Layer 9 of a small transformer language model trained on English Wikipedia (12 layers, counted from 0, width 128).
A neuron's activation on a vector x is GELU(weights . x), where the dot is the dot product.

Input weights of the MLP neurons that the questions are about. A number n stands for n times 0.0026.
n13: -4 8 18 -23 22 11 9 9 15 -6 36 -12 -7 42 -18 -14 -1 -2 -16 -26 -5 -21 27 6 3 -7 -3 0 5 9 -13 6 -1 23 10 28 6 -40 -7 -9 17 27 -1 7 35 13 -9 2 95 -23 19 -14 15 -1 -1 16 36 4 9 -48 3 -24 22 -54 -36 -22 1 -22 -23 -20 14 -13 -17 -23 -25 -44 -32 -8 -11 12 -8 5 -42 12 -15 34 6 -16 11 22 -15 -27 -1 -15 -17 -9 -12 -73 29 47 -71 9 -1 -13 27 -30 28 -6 20 -21 2 -8 -9 -21 -36 16 29 59 31 -3 26 17 17 -15 38 -4 21 12
n25: 3 0 36 -16 7 27 46 -30 9 -47 -22 -33 22 4 -15 27 -37 9 -21 0 19 -6 -36 6 14 -24 42 -26 41 -9 0 -20 2 -36 -62 10 -12 22 32 -12 6 11 26 31 26 16 6 -36 -7 15 36 -8 1 -11 19 30 -1 -21 -44 40 -36 -24 15 -4 23 -9 -24 -5 -14 13 21 27 5 58 1 -22 22 50 -13 31 -26 33 -18 12 -22 59 16 -10 8 8 -14 37 -4 -3 25 -35 22 35 -35 7 -4 3 -27 5 16 1 -57 13 17 -13 12 20 -1 -28 -3 -1 -23 -27 -2 -7 -17 9 -27 -35 -27 4 -41 -41
n44: -34 13 1 -4 -27 1 30 4 10 -3 30 -33 -11 8 31 -11 -16 22 20 -18 8 -16 36 -10 16 -29 -15 -10 27 11 -17 14 -5 23 -10 -4 -10 21 3 -12 -6 -31 6 -52 -4 -16 31 -16 4 -30 -39 -17 -32 48 -15 11 16 -24 33 -5 -25 -39 17 17 -27 6 18 16 -1 -13 13 -33 6 6 20 -8 13 0 19 50 -2 -3 -27 10 3 -17 4 1 -2 -31 -12 2 11 15 12 -1 -32 -4 -33 11 21 -10 26 7 0 13 28 4 -13 -5 -44 46 16 2 -18 -6 -10 44 -31 -1 29 29 16 -39 9 17 10 1
n48: 7 -11 3 -39 -14 34 13 -1 30 -24 -8 -4 23 -5 -9 -13 24 3 -22 -36 -30 -27 -13 -16 -8 7 -28 -32 19 -10 24 -8 11 3 -4 -2 11 3 -1 -36 -47 32 1 8 24 -8 4 24 0 21 -7 3 -11 1 -13 20 2 -59 -56 -4 -55 21 -9 -20 -31 2 3 -26 12 -2 33 -24 23 0 33 7 -48 2 20 2 -21 -26 23 -32 44 -4 13 21 27 36 -39 -8 -8 5 0 10 -3 -13 -3 8 -1 -3 14 19 12 35 15 -5 18 26 21 17 -9 -8 23 54 27 -18 -3 -11 -2 10 -2 1 9 10 -2 15
n80: 3 12 29 -12 20 -34 -40 3 -8 18 42 5 -5 -64 -21 7 -11 -26 3 16 6 5 1 -33 -2 3 14 35 9 -10 9 13 28 6 -4 26 13 -4 18 3 25 9 8 6 21 10 -40 -7 -9 44 14 14 11 20 -21 -16 -31 -10 12 -14 -28 12 22 7 44 -18 16 -6 -26 -7 25 8 -5 23 32 23 -34 -21 15 -27 46 10 -45 -24 3 2 52 -26 -14 -8 -8 -27 9 -13 -11 22 -45 39 18 -38 -13 0 -14 10 17 -17 18 -22 23 5 12 -4 -10 17 -28 -50 1 -11 -30 -4 -13 -22 -12 31 16 -5 13 -10
n95: 3 4 -12 19 30 44 3 -5 4 -26 21 -10 -19 3 -37 25 -7 -35 53 -22 -50 10 -8 37 -24 7 8 -15 23 12 38 25 -2 19 23 -18 -10 -24 14 -22 31 -44 15 14 -18 3 -3 4 -32 -25 40 -11 7 12 -5 38 -14 13 -10 17 12 2 11 8 13 -12 16 -3 -12 21 2 -6 9 1 8 -3 -9 10 12 -7 26 25 8 11 -12 -11 -15 12 6 14 -11 -17 -21 42 8 0 27 8 -28 -27 -31 25 -26 -33 35 -35 2 4 -1 14 0 12 -31 3 11 45 -34 -34 -40 -21 45 -30 -44 -17 -38 -17 18 0
n97: -17 -8 26 -16 35 10 0 -13 10 -5 0 -4 0 20 13 21 20 -18 -7 32 20 17 37 -18 12 37 -3 -33 -3 37 -27 -13 38 -26 -50 -36 1 -17 -20 -24 -37 -19 -19 2 33 1 -13 27 -7 -7 17 -24 -8 -3 0 -41 32 -13 6 -4 11 -26 1 -5 41 3 -16 -1 -30 4 3 -5 14 25 21 2 -24 24 3 -6 -20 -21 -34 -38 -43 3 -11 37 -15 -19 25 22 -10 19 15 -7 -15 -13 -16 9 -41 -7 -25 -36 -8 28 -24 16 1 59 -1 23 10 -12 23 -7 -9 6 -16 54 -3 44 -36 1 7 -3 41 23
n114: -14 -9 58 24 42 33 -37 -19 23 29 31 -42 16 -23 -28 -40 -31 42 -13 -41 5 19 22 14 9 -22 30 -4 18 -16 21 -16 -15 -17 1 1 3 -21 34 19 7 30 12 -2 -8 -15 24 -22 -16 35 34 -12 -19 23 16 56 -48 -5 -21 8 -9 -36 -1 -1 -5 -14 42 -3 -31 9 29 -19 16 11 43 -24 11 -48 18 14 -3 -3 -50 -4 10 24 21 -17 -16 -6 -32 -5 -8 38 40 -21 -63 12 60 -53 23 23 30 -15 -10 -8 -35 -8 9 -21 10 -14 8 -11 -32 16 -20 -6 -28 -19 10 -8 -8 17 0 -4 -23 19
n119: -8 14 -14 -33 4 -11 24 -39 10 37 36 26 -45 -14 3 27 -1 -35 -12 1 -1 46 15 -20 5 32 7 36 -7 -1 -21 -17 2 -2 -2 39 -28 -27 35 -19 -44 41 -8 -4 15 18 -52 29 -58 35 12 -13 -40 8 -67 23 34 8 24 -36 10 -16 18 -1 2 13 36 49 35 1 -20 0 -10 36 -15 19 1 9 -35 6 -3 -15 7 -5 8 22 6 -19 -19 14 -14 13 -15 21 -14 -32 -21 28 -34 21 -4 -26 -17 -17 -5 43 8 21 4 -3 -25 -9 17 -6 -22 9 -17 -43 8 10 16 -9 11 -17 -19 21 22 4
n122: -33 33 -9 37 -41 4 18 -18 3 31 -11 -8 41 -32 -19 40 10 -11 3 21 -4 -9 17 17 0 2 1 -22 13 11 -18 14 5 12 25 2 -21 -13 10 21 14 19 11 1 15 -16 43 -21 7 2 -17 -4 10 10 15 -24 -9 -14 -10 23 -8 -8 -16 26 28 -3 12 -8 -27 -28 9 5 -9 5 -25 7 -19 9 -18 21 -15 10 -32 11 5 -8 -39 -20 -40 -7 -7 -28 19 2 -5 18 21 -17 17 23 4 -1 1 13 14 5 -6 12 -16 19 -39 -2 10 15 8 -28 31 1 -16 -32 1 16 33 -37 -50 7 34 -23
n124: -13 38 12 -4 1 51 -14 -30 11 -22 -35 14 26 13 13 1 -9 -7 20 9 36 15 -53 41 -6 -34 22 -1 -29 -30 3 69 -8 -17 -13 26 -12 6 9 -25 -10 23 1 6 -1 -1 1 -10 67 -22 -12 -5 -22 -16 8 -13 -29 -27 7 -15 -18 38 -39 -25 18 -8 4 -45 13 -9 -14 -15 31 -34 4 21 34 24 -1 44 5 24 2 -41 33 18 28 -1 -11 -32 19 -22 -32 8 21 -9 -8 10 -39 3 -15 -7 -23 -41 16 -44 -4 1 5 36 2 41 -10 -3 32 -23 15 -28 49 18 30 8 -13 -16 1 -20 29 -28
n132: 22 -21 16 -18 21 -16 -3 18 11 1 1 24 -59 -24 -17 -13 32 -13 8 -24 19 3 1 8 30 10 4 -10 -3 13 -19 -29 4 13 8 -2 8 9 26 48 -31 10 -21 -3 -20 -7 2 -20 -9 53 -4 -41 12 13 27 -38 10 24 51 12 0 3 -19 -4 -3 37 29 -14 -3 -15 -31 -25 -32 -14 -7 -40 -33 13 -15 3 -8 37 -17 -10 4 37 22 21 -15 -7 -12 -14 -12 -6 -4 -45 5 -13 29 -29 -41 46 13 -16 14 2 30 -29 43 -16 32 11 5 -26 37 15 10 -25 28 -7 11 5 -3 27 -3 -24 6 -33
n137: -4 -6 0 -21 8 0 -52 -15 -23 27 36 -13 -3 -21 39 5 -22 -27 28 16 -7 -23 -4 15 10 -24 59 -28 -27 -2 2 5 -1 -16 4 -3 -26 35 -15 -19 12 11 -3 -56 -42 45 25 30 1 -2 10 19 14 53 -49 -10 31 27 6 -33 10 3 -13 13 11 -32 9 -23 31 -13 21 -15 -22 -16 -9 28 -20 23 -5 27 36 7 -1 -31 5 -10 21 -13 20 5 3 -5 -62 -5 2 -14 4 24 9 24 13 1 39 -33 8 15 -10 -17 -1 -29 -30 -6 18 16 -13 35 3 -1 -25 27 -16 -9 -6 -5 19 2 -7 -11
n162: -18 -26 32 -69 -36 6 -39 39 21 10 -7 8 22 36 31 2 17 31 -19 -39 -10 -14 16 18 12 -14 29 -29 -2 -22 7 4 9 -42 16 15 -40 19 -2 52 -36 2 -15 -37 -13 39 -6 22 13 -15 -6 -21 4 -2 -29 1 13 -3 -21 23 31 -24 27 3 -50 32 6 -21 41 -9 -36 -17 64 29 18 -7 23 -63 20 5 -25 53 11 -29 -35 -37 2 -45 -15 15 -4 -48 5 31 20 2 19 9 -36 6 34 -21 -2 -18 -2 44 -27 -15 -28 36 28 36 31 -11 17 -9 -12 1 -16 -17 51 -15 20 -12 51 -32 20 -26
n177: -5 55 0 -10 33 14 -16 22 24 8 3 -61 -23 -27 -35 -1 52 12 -59 20 -11 -27 -1 0 18 -36 13 -25 -32 -28 -24 2 -2 -17 -31 -11 16 16 -13 27 45 3 -52 31 -36 26 -8 -23 18 -51 5 -6 42 1 25 31 7 -23 26 -24 11 -5 40 -23 0 33 -41 -11 -5 53 -9 -12 9 6 -31 -2 -23 -5 34 54 -27 -30 -9 -30 35 20 -22 8 -28 9 22 -5 -21 -34 -24 6 -2 4 -15 1 61 25 7 -9 42 12 35 10 14 -31 -2 8 6 2 -26 6 -15 -11 -27 48 9 29 18 -4 -12 5 1 18
n187: 9 24 16 -26 -33 22 14 -20 34 -7 -10 -2 -16 -19 -42 -21 5 -35 -10 -1 -44 14 -36 5 2 20 14 11 -12 55 -8 14 30 -20 -4 22 33 -15 19 27 -8 8 -25 6 -23 32 24 24 3 -3 8 9 6 36 -19 -4 19 -1 39 39 21 -11 7 -1 22 9 -2 22 18 -34 7 27 3 0 1 3 22 -20 13 -50 -26 -22 -2 -7 6 28 -10 -5 -2 -38 -30 -31 1 -17 -19 -4 2 -7 9 12 -23 4 27 7 -10 -12 -36 -13 -7 18 8 -7 -30 -26 22 -20 -25 -15 -6 13 28 -2 12 -12 -5 -20 35 16
n197: -35 6 -13 -18 -13 -4 -14 12 -8 9 10 -42 -1 -27 -3 9 -38 21 8 -6 -13 0 7 5 3 -10 4 -8 17 -2 12 12 21 -1 -25 21 10 -12 -46 4 62 35 -8 9 -38 -2 -19 41 -30 1 -4 -1 1 -3 -15 24 14 -11 -4 13 -10 31 -23 20 0 17 -28 29 20 -10 38 -11 22 -17 2 51 17 -17 12 7 24 -14 -25 -22 23 7 -2 50 35 -17 2 19 -6 -3 -14 21 21 -13 -12 -19 -10 -23 -7 -33 12 10 10 -25 3 6 -26 -5 8 -32 -21 11 25 -19 -12 -10 -16 -13 45 23 -26 -2 -20 -1
n224: -7 33 37 15 -19 -5 32 -24 -5 33 8 1 5 -16 -3 -26 30 15 15 -24 7 11 16 -56 -13 40 -9 -33 28 1 12 -11 -12 -70 26 -24 29 32 -36 18 -55 1 -5 7 -24 -25 29 21 33 -14 42 49 -18 -11 -2 1 35 29 -12 36 -24 -24 -15 13 0 -11 15 1 6 1 18 -17 6 37 -34 -26 -2 25 33 -29 52 12 42 -48 -16 -2 -19 -34 -52 -19 -39 38 17 21 -5 -23 61 5 -24 29 1 24 -24 22 1 -43 20 -52 17 -4 16 14 -8 -8 6 -11 -22 -11 -36 -6 22 -9 -43 13 -25 -5 -4 30
n231: 8 1 12 -10 -37 -15 -15 27 -27 4 6 20 21 -1 -53 55 -17 47 1 -5 -1 39 -3 -2 -34 0 8 -30 18 -12 -9 38 -22 -8 -25 16 -32 13 12 52 -3 49 25 1 -22 35 -22 3 -26 -10 45 -33 3 21 -20 40 12 -25 -4 12 -6 -39 -27 22 -45 -12 1 50 -10 32 16 -46 -36 15 -2 17 -3 -22 14 9 -14 -1 -17 38 -13 -11 -12 22 14 18 -2 16 26 -11 -10 48 -47 11 1 0 9 -7 32 -23 49 -6 -10 4 6 -25 12 10 18 -4 -16 -1 -32 -19 -53 -29 3 4 12 -38 18 20 -38 26
n244: -3 12 7 -9 18 1 19 -15 26 26 7 -8 40 28 22 -13 -18 -46 20 4 -16 7 33 -15 -15 -24 -3 -11 13 19 -9 1 -18 -9 -28 -20 4 2 -7 -34 13 21 -44 20 6 -14 -6 5 33 -2 -12 41 -14 -3 71 55 -20 -12 60 50 -23 -10 -6 44 12 -2 17 21 21 -21 3 13 -28 27 -8 9 16 -66 -17 45 -13 54 -17 -4 -7 -2 35 9 -19 -26 -21 1 17 3 -28 4 -8 33 11 -35 -21 18 -49 9 15 4 -20 -42 26 -15 4 28 -7 -27 -50 -45 24 11 -20 -16 27 -1 -18 -20 2 -16 -1 -48
n250: -43 27 7 -25 -10 -19 -20 12 41 -3 -1 -5 -13 4 4 -8 12 30 8 4 17 -16 21 0 -39 -1 -14 -4 53 -33 15 14 24 -13 -1 3 -18 -36 13 14 -8 26 -3 5 7 36 -23 35 -19 25 1 -26 2 8 20 -18 -3 -20 -12 -16 1 13 32 -4 -7 -28 -29 4 3 4 3 32 33 -28 8 -49 3 44 -11 17 39 17 -16 -8 27 13 4 25 -11 -20 -11 1 9 17 -1 -38 -12 -46 12 -16 -15 3 -23 15 -9 6 -45 -16 -27 -10 15 14 -19 46 5 -1 -15 4 31 9 -27 -15 -14 16 39 -2 -15 18
n254: -62 2 4 33 18 -24 -16 3 13 21 -30 -9 12 -17 -19 -14 4 -18 10 -17 -12 -19 21 -33 -23 7 5 -3 24 16 56 39 -67 25 44 12 -17 -23 -31 -4 -20 4 7 -10 27 2 -41 5 -10 -16 30 27 47 -60 -20 1 -12 28 23 11 3 16 28 -39 26 23 3 -54 8 -38 39 15 1 13 3 -14 -18 13 -6 -19 -17 13 7 -18 -25 -11 21 -5 -20 10 15 -8 19 -17 17 16 -17 8 32 31 -34 22 -11 11 1 -13 9 -30 16 20 -13 1 -11 30 7 -10 -17 5 21 -22 7 -27 40 1 25 -31 25 -5

Each question shows a token from some text and the vector x that enters the MLP there. A number n stands for n times 0.053.

" ": 21 -17 -27 -28 -48 8 7 21 -34 -13 -28 -3 -12 29 23 34 4 24 11 0 1 -54 -38 -25 12 -6 17 4 -1 -17 3 -10 -46 56 18 0 32 3 16 22 14 21 0 -6 20 -10 2 -19 31 10 -1 28 -29 19 4 23 4 56 13 -20 9 -25 -15 4 -26 42 -25 -9 5 12 17 28 5 -9 -28 16 4 -6 12 -1 52 -27 -24 40 10 -3 -15 -16 -2 -1 -25 -45 -7 -4 -39 7 42 -4 9 35 13 -19 17 1 -7 -6 35 29 -2 -38 9 -83 -26 -5 38 -5 -9 25 12 -3 -39 -3 -9 -19 2 15 -23 -15
Which neuron fires most, and how strongly? n13, at about 1

"u": -3 -29 -19 12 -26 32 -28 -10 -5 40 -70 56 -27 25 -14 -22 -2 27 -18 -9 -4 10 -15 12 14 -33 -13 4 2 -26 6 -16 -1 32 47 -50 15 37 22 -2 -12 52 -27 15 -8 5 31 -12 5 -15 3 12 -15 -12 3 5 -42 -42 33 -14 -33 -8 15 48 25 43 -1 -3 -13 7 29 12 -29 12 15 -1 -16 9 17 -24 6 -16 -40 12 -11 -20 -38 -13 9 -28 -17 8 -28 8 11 22 6 0 38 -4 -11 -3 18 17 15 9 -1 59 -22 5 -4 -59 -8 -19 14 -2 15 18 4 20 -29 -30 12 48 -10 9 -4 18
Which of these neurons fires most? n114

" w": 28 -1 -45 -27 -8 -22 23 33 1 -48 -19 -1 -5 -5 -9 35 -3 12 -14 66 -15 19 -1 -1 12 -9 -45 29 5 25 -18 -35 19 -29 -3 -16 32 20 -13 -11 0 7 19 -3 -12 -4 29 14 27 -1 -25 -18 -9 -5 10 -1 7 14 32 -53 35 -33 -10 9 7 40 -21 2 -23 23 1 45 7 -11 22 -23 47 50 -30 -31 7 -17 35 -13 -17 -37 2 -4 11 -9 27 0 -38 -16 12 -2 -11 19 -5 12 -27 -11 -26 52 17 -10 -34 28 3 -15 30 -68 19 19 11 -17 0 8 32 17 -14 17 -20 -4 4 -40 -4 -10
Which neuron fires most, and how strongly? n97, at about 0.9

" his": 3 -9 -16 -39 -4 11 29 13 5 12 8 18 -29 -11 15 25 -2 41 6 4 33 25 6 23 37 -25 3 -17 -17 6 52 -37 -44 34 3 31 20 15 -25 40 19 17 2 23 -55 -20 -1 -13 -4 6 27 35 -10 1 36 1 -4 -6 12 -41 9 -38 -37 9 -2 10 17 -31 -30 -23 29 34 -9 -35 12 14 -19 5 -12 8 10 -4 -6 13 -19 -31 -42 5 44 -1 10 -14 -7 -17 -8 35 -10 7 -15 22 -11 -43 -29 21 -4 -4 -17 46 -22 -3 12 -18 -52 1 40 -13 -44 1 -14 40 -40 21 -15 9 1 -12 -21 17
The two highest activations, in order: n231, n197

"ust": -3 -34 -28 26 -6 -25 44 -14 4 -4 -24 10 2 -15 -2 35 31 -2 -9 30 14 21 -51 -19 29 -47 16 36 -18 -4 24 15 -27 0 21 7 26 5 3 10 -62 0 5 -25 2 -33 26 -8 -37 -15 -10 26 -11 -12 -3 36 -52 45 -2 21 -13 16 6 43 -5 38 -12 17 17 -14 -34 14 26 -9 20 27 43 15 -19 -27 -44 -7 -22 -16 25 -10 -11 10 -4 -15 13 9 -20 0 11 -17 -5 0 15 -8 -5 -23 2 15 -8 27 -35 36 18 -42 14 -16 -22 5 42 17 -27 -4 0 25 -28 -10 -33 62 13 -23 3 -18
Which of these neurons fires most? n187

" m": 1 -5 -14 -26 -9 25 7 25 -7 24 -29 -35 -6 -28 34 41 -8 6 53 33 -33 -19 -14 6 23 -44 -24 17 -21 -5 53 -22 -21 -3 16 37 48 -10 -18 14 3 21 3 8 -22 22 2 -10 30 8 -22 -16 -29 -24 9 27 1 -1 -17 -55 0 8 36 38 -19 30 4 21 -6 -8 11 -10 2 -23 -19 26 30 6 -39 12 32 -28 -22 26 -19 -38 -4 11 1 15 -15 9 -21 22 7 23 21 -6 -22 -8 34 5 -4 32 11 10 -45 9 24 -8 29 -53 -33 -16 7 26 17 5 -27 -41 11 -7 -43 22 -25 -17 -7 7
Which of these neurons fires most? n197

"ut": -18 -47 -61 14 -12 19 -7 23 14 -22 -70 57 -16 52 12 -7 -29 36 1 1 -1 13 -17 11 19 -13 -23 23 13 17 2 -10 -45 46 -9 -17 14 31 10 -13 -7 -26 -20 -37 -29 -38 30 33 -3 -18 30 10 -32 -4 38 24 6 29 6 -39 -9 -23 32 -3 14 22 2 -17 -16 17 2 -4 23 11 11 -4 42 41 -17 10 -33 -44 -4 -6 -5 -19 -18 -1 -9 -7 33 30 13 4 -1 9 -14 5 26 19 -20 3 11 1 -33 1 8 -20 -22 -7 -16 -10 43 -7 19 6 16 54 -17 0 -33 -3 3 0 -3 -4 -37 14
Which of these neurons fires most? n44

"er": -40 -30 -36 -13 -13 4 -20 15 10 -12 -14 31 -30 -17 58 -19 21 8 14 13 1 10 -1 -2 38 -36 -37 56 25 2 -31 -36 -48 27 6 -8 5 24 -12 11 -28 9 -28 -43 3 -30 32 21 0 -6 13 -23 -18 -18 2 6 3 31 -6 -40 -31 14 10 40 -5 15 -15 -11 -13 -20 9 43 53 24 7 8 27 1 33 -25 10 -13 -10 18 22 1 32 -9 -10 -48 -4 -10 1 16 -11 23 11 29 13 -45 24 -41 40 -33 -13 -5 -18 -14 -2 -14 -8 2 2 17 42 9 -12 36 -27 39 -22 22 15 -5 7 6 -13 -9
Which of these neurons fires most? n44

"|": 29 -32 25 -25 -16 3 2 -25 -34 5 -16 -12 -6 23 20 12 31 25 15 44 6 16 -27 9 39 -2 -15 29 12 21 37 -28 -64 15 17 -7 9 36 -36 -14 26 -43 -1 12 -24 0 25 -12 25 25 -28 26 -44 14 24 10 -5 5 4 -9 -16 -49 -5 7 -3 66 -1 -29 4 14 -28 74 -18 -45 -12 5 -6 -3 4 4 -25 5 -50 -6 -12 -26 -43 17 18 28 41 13 -17 23 -36 22 -22 -11 9 16 13 -9 0 2 -32 -4 -23 -17 -9 -11 22 9 -25 1 9 6 9 5 -17 23 16 9 -30 9 -23 13 -5 7
Which of these neurons fires most? n244

"9": 1 -1 -5 -14 -10 35 10 5 -12 10 -57 43 16 13 -32 48 9 -13 18 54 -11 2 -21 -15 20 0 -6 11 17 27 38 -36 -47 18 15 -1 2 -11 5 -10 30 -9 -1 -32 -6 17 -24 -12 2 -2 -18 -3 25 -18 28 -14 -52 25 -19 -4 2 -31 23 -3 11 15 9 19 -28 -23 -20 21 -17 32 31 -43 10 17 -3 -15 4 50 33 31 -1 -23 -31 -29 14 16 -3 10 -14 31 2 -5 24 30 -8 -37 -2 -38 -34 1 -2 -14 -22 10 9 -14 22 -37 -13 -4 38 14 -73 -5 2 -10 -13 27 -31 34 -18 31 27 -9
Which of these neurons fires most? n95

"8": -10 -10 -12 15 -33 28 5 -26 -15 27 -18 38 -2 26 -13 47 -7 -20 45 34 -17 1 -24 -31 18 -11 21 4 8 8 32 -53 -73 38 16 10 10 1 -13 -5 47 -3 5 -9 -5 21 0 -9 0 -21 -16 -4 20 -21 34 -19 -19 15 -13 -7 -5 -16 26 2 -3 31 24 12 -13 -15 -16 6 -1 23 20 -26 17 28 11 -18 8 38 6 47 -16 -20 -43 -32 -7 17 12 20 8 44 13 9 25 3 -4 -56 16 -38 -3 21 -6 -10 -3 1 11 -22 -10 -42 -18 0 27 11 -67 -11 -13 -13 -32 8 -34 34 -18 12 21 -6
Which of these neurons fires most? n95

"e": -26 38 -29 -35 -28 27 16 9 21 -14 20 39 -3 35 9 -37 18 23 51 -9 19 -1 -17 -17 21 -38 -8 -35 -28 -15 2 -11 -42 19 16 2 28 0 -9 27 -18 37 2 -29 -35 13 -15 -10 39 31 17 3 -41 12 13 36 -11 25 -5 38 -12 -30 -20 13 -48 25 33 24 -10 -3 -3 -26 26 9 15 -19 16 -22 -24 -8 4 8 11 34 -9 -1 -28 0 41 -19 15 25 -5 -12 14 8 4 11 -22 -31 15 -3 5 -58 11 10 32 -37 24 -15 -12 -44 -21 -24 31 -13 -9 3 18 17 -40 11 2 13 2 -14 -34 29
Which neuron fires most, and how strongly? n231, at about 1.5

" \"": -8 4 -19 -63 -34 28 18 7 -88 -2 -26 22 1 11 1 18 4 35 23 43 -31 19 -10 3 9 3 7 11 -8 9 31 -13 -59 10 -21 28 -4 18 -22 12 9 -10 23 -1 -37 8 25 -42 4 -1 15 13 -19 6 21 9 -22 13 27 -17 -17 -28 -15 6 -8 44 1 -36 1 12 -6 64 10 -31 19 -10 2 2 -4 22 27 -11 -15 -1 -24 -38 -24 -24 42 44 -6 46 -10 -1 -16 19 -1 0 22 24 -11 -6 -34 28 7 -20 -20 -10 -13 -3 1 -21 -22 6 31 23 -18 44 -15 6 -3 27 -15 1 -23 20 -17 -4
The two highest activations, in order: n231, n25

"ic": 22 -36 -60 -43 -48 27 18 34 -44 13 -16 42 -16 43 -24 10 -6 32 28 -6 22 32 -6 9 -1 -11 -33 29 -28 -1 34 -38 -31 27 12 -25 -12 22 -16 -10 40 -52 9 -1 -43 -47 26 -7 12 1 31 -20 -5 -28 33 -2 -3 1 -20 0 18 -35 -11 40 -20 43 42 -22 -29 13 -23 -8 -5 14 3 7 18 25 -21 -6 -21 -10 -3 21 -3 28 31 2 16 -7 17 27 -24 -23 -15 -12 3 8 -2 27 -5 -39 1 22 -3 15 -1 11 3 20 5 10 9 -9 -1 13 -8 -25 30 -18 16 17 -29 18 5 3 -23 -3
Which of these neurons fires most? n132

"ly": -12 -42 -6 -30 1 16 44 -17 38 1 -13 35 16 12 9 37 27 7 5 17 24 25 -21 5 -26 -33 -8 -4 -25 -27 33 -58 -45 0 6 0 18 17 41 48 1 -11 -47 -17 1 -23 -28 -5 45 3 -38 50 -7 6 18 51 -13 2 -6 -8 -2 13 -16 -1 -41 38 -4 -11 -1 -9 0 19 2 23 17 -8 -2 -2 -7 -6 3 25 0 -7 14 -9 -13 9 38 2 19 -13 -15 21 -10 -16 -22 -6 -13 -3 2 -27 -28 12 -14 -1 -15 9 -4 3 27 -22 -38 -28 41 -19 -16 43 5 -35 -64 45 -26 35 9 2 13 5
Which of these neurons fires most? n244

"iv": -10 -15 -8 5 -20 2 17 5 25 -8 19 -15 -30 35 9 -9 17 19 -23 21 -16 -38 14 -38 40 -13 -16 27 -25 23 34 -39 19 -2 11 -2 45 20 -17 -14 -64 22 24 -50 19 -3 20 -17 5 29 13 -29 -35 8 -10 -8 -3 22 -41 -23 -38 -23 3 35 -44 44 -4 -44 -14 9 11 -4 18 2 -12 3 -4 1 46 -10 8 31 37 10 11 3 11 24 14 5 -8 -4 -18 18 -17 -2 -2 -34 4 4 -6 -34 15 -28 -7 4 8 27 12 13 14 -41 -22 20 72 8 -23 8 8 3 -1 -25 29 33 -34 7 -15 -29
Which of these neurons fires most? n48

"her": -5 -2 -31 -20 3 29 18 6 10 -50 -16 18 -15 23 30 16 27 41 -1 26 -4 16 20 4 39 -8 7 18 -25 -10 -8 -54 -32 8 -14 9 14 30 -5 16 2 -11 -7 -15 -55 -4 41 -12 2 2 26 15 -24 -20 58 13 2 -18 15 -37 14 -15 5 44 -14 8 32 -7 -27 3 18 34 -28 -39 54 7 -10 29 -1 17 -34 -2 22 6 -9 12 23 0 18 -13 29 9 -13 -7 -2 -1 -46 10 -31 16 -28 -36 30 2 -33 24 -16 20 -4 -46 7 -34 -33 -3 51 -14 3 -3 -36 -4 -37 13 -2 1 -21 -13 -32 29
Which neuron fires most, and how strongly? n25, at about 0.52

"2": -2 -15 -5 14 -45 8 -16 -16 -21 21 2 30 17 34 -36 36 5 -15 39 40 -12 -4 -19 -29 38 -11 21 23 13 -6 15 -41 -52 18 4 -3 27 -19 -11 15 48 -2 -7 -10 -11 8 -5 -7 7 -3 -7 -8 0 -24 16 -11 -56 0 3 7 -35 -2 20 23 -5 37 9 17 -18 -17 3 15 -17 13 42 -32 9 16 14 -18 8 33 2 31 -4 -6 -42 -34 6 6 15 32 -6 55 -8 12 28 32 8 -52 -2 -40 -7 18 -6 -16 -17 7 0 -18 -13 -69 -2 3 35 5 -52 -27 10 -6 -21 30 -10 14 -18 13 39 -9
Which three neurons fire most, strongest first? n95, n122, n25

",": 27 -11 -17 16 -11 10 7 6 -25 -20 -12 22 -1 -3 -6 21 36 26 -38 30 7 -31 -16 7 9 12 -19 34 -1 -50 50 -12 -49 22 28 -26 28 14 19 2 -9 6 -10 -6 -6 5 -24 4 14 -27 -31 29 -15 -25 -19 43 19 39 -3 13 2 -9 10 25 -45 1 -38 10 -8 23 16 54 -29 25 -7 -5 -30 48 -1 -15 15 44 9 31 -6 -37 -33 -16 -5 10 29 -20 -6 -3 4 5 -29 -28 21 -11 24 -10 29 -15 -20 -23 3 33 12 -28 1 -38 -36 33 7 -16 -21 13 24 -6 -8 26 -38 9 -56 -2 13 10
Which of these neurons fires most? n177

" Ch": 22 -34 4 -31 -53 5 18 21 15 -9 -26 31 -3 -10 19 5 -1 17 1 -1 5 38 0 65 -3 -26 -28 -17 -16 26 16 -31 -20 52 14 -6 -51 30 -27 14 15 -6 38 25 6 -8 17 -3 8 -16 28 -32 7 7 16 13 -3 28 1 -55 9 7 -24 4 16 -4 10 6 -27 27 -18 -16 -20 -19 17 8 49 -16 -57 -46 20 -4 -8 21 -17 -27 0 17 -4 -11 14 0 -19 1 23 16 -4 -2 -18 11 35 -6 -28 9 -15 -11 6 40 -1 -29 10 -34 -26 17 35 -15 -6 37 17 -15 -30 15 -21 -14 -21 -34 -7 63
Which of these neurons fires most? n231

"ame": -12 -42 -14 -45 3 17 15 23 20 -1 12 5 -25 31 17 5 -2 34 26 19 -13 15 -25 -10 40 7 4 14 -29 -1 27 -26 -31 -8 8 10 -2 11 -27 21 -32 25 20 -4 -9 6 -17 -2 18 34 6 25 -54 -3 51 10 -38 0 3 -10 -33 -56 -14 25 -55 26 44 -42 -3 10 28 26 23 -51 14 4 -12 -6 19 21 2 -14 2 23 49 -29 -26 16 -6 -10 -15 15 -22 -22 7 -7 -7 -31 0 5 -12 -32 -22 -2 -9 -13 46 -21 36 4 4 -9 -11 -22 54 -25 -26 5 1 -2 -37 22 13 23 -10 15 16 19
Which neuron fires most, and how strongly? n48, at about 1.4

" t": 24 -5 -9 -37 -23 -30 4 62 10 -17 -2 12 -26 -16 41 34 21 -27 21 7 -1 26 -15 15 36 -21 -8 20 -21 20 58 -2 5 -9 6 -29 10 27 -9 7 3 -25 38 -22 -7 -7 -5 -24 40 23 -2 -5 -1 1 24 26 2 18 22 -17 29 -12 16 37 29 26 -43 -16 -23 8 5 5 -7 22 -4 15 27 41 -16 -35 3 -37 -8 17 3 -4 9 -5 13 -29 -14 18 23 2 -19 -2 -21 12 -2 30 1 -2 -6 26 18 -17 -55 -4 19 -51 -6 -50 -10 -28 -17 -34 0 -1 43 -33 -28 -19 -19 29 4 -49 3 -41
Which neuron fires most, and how strongly? n80, at about 0.59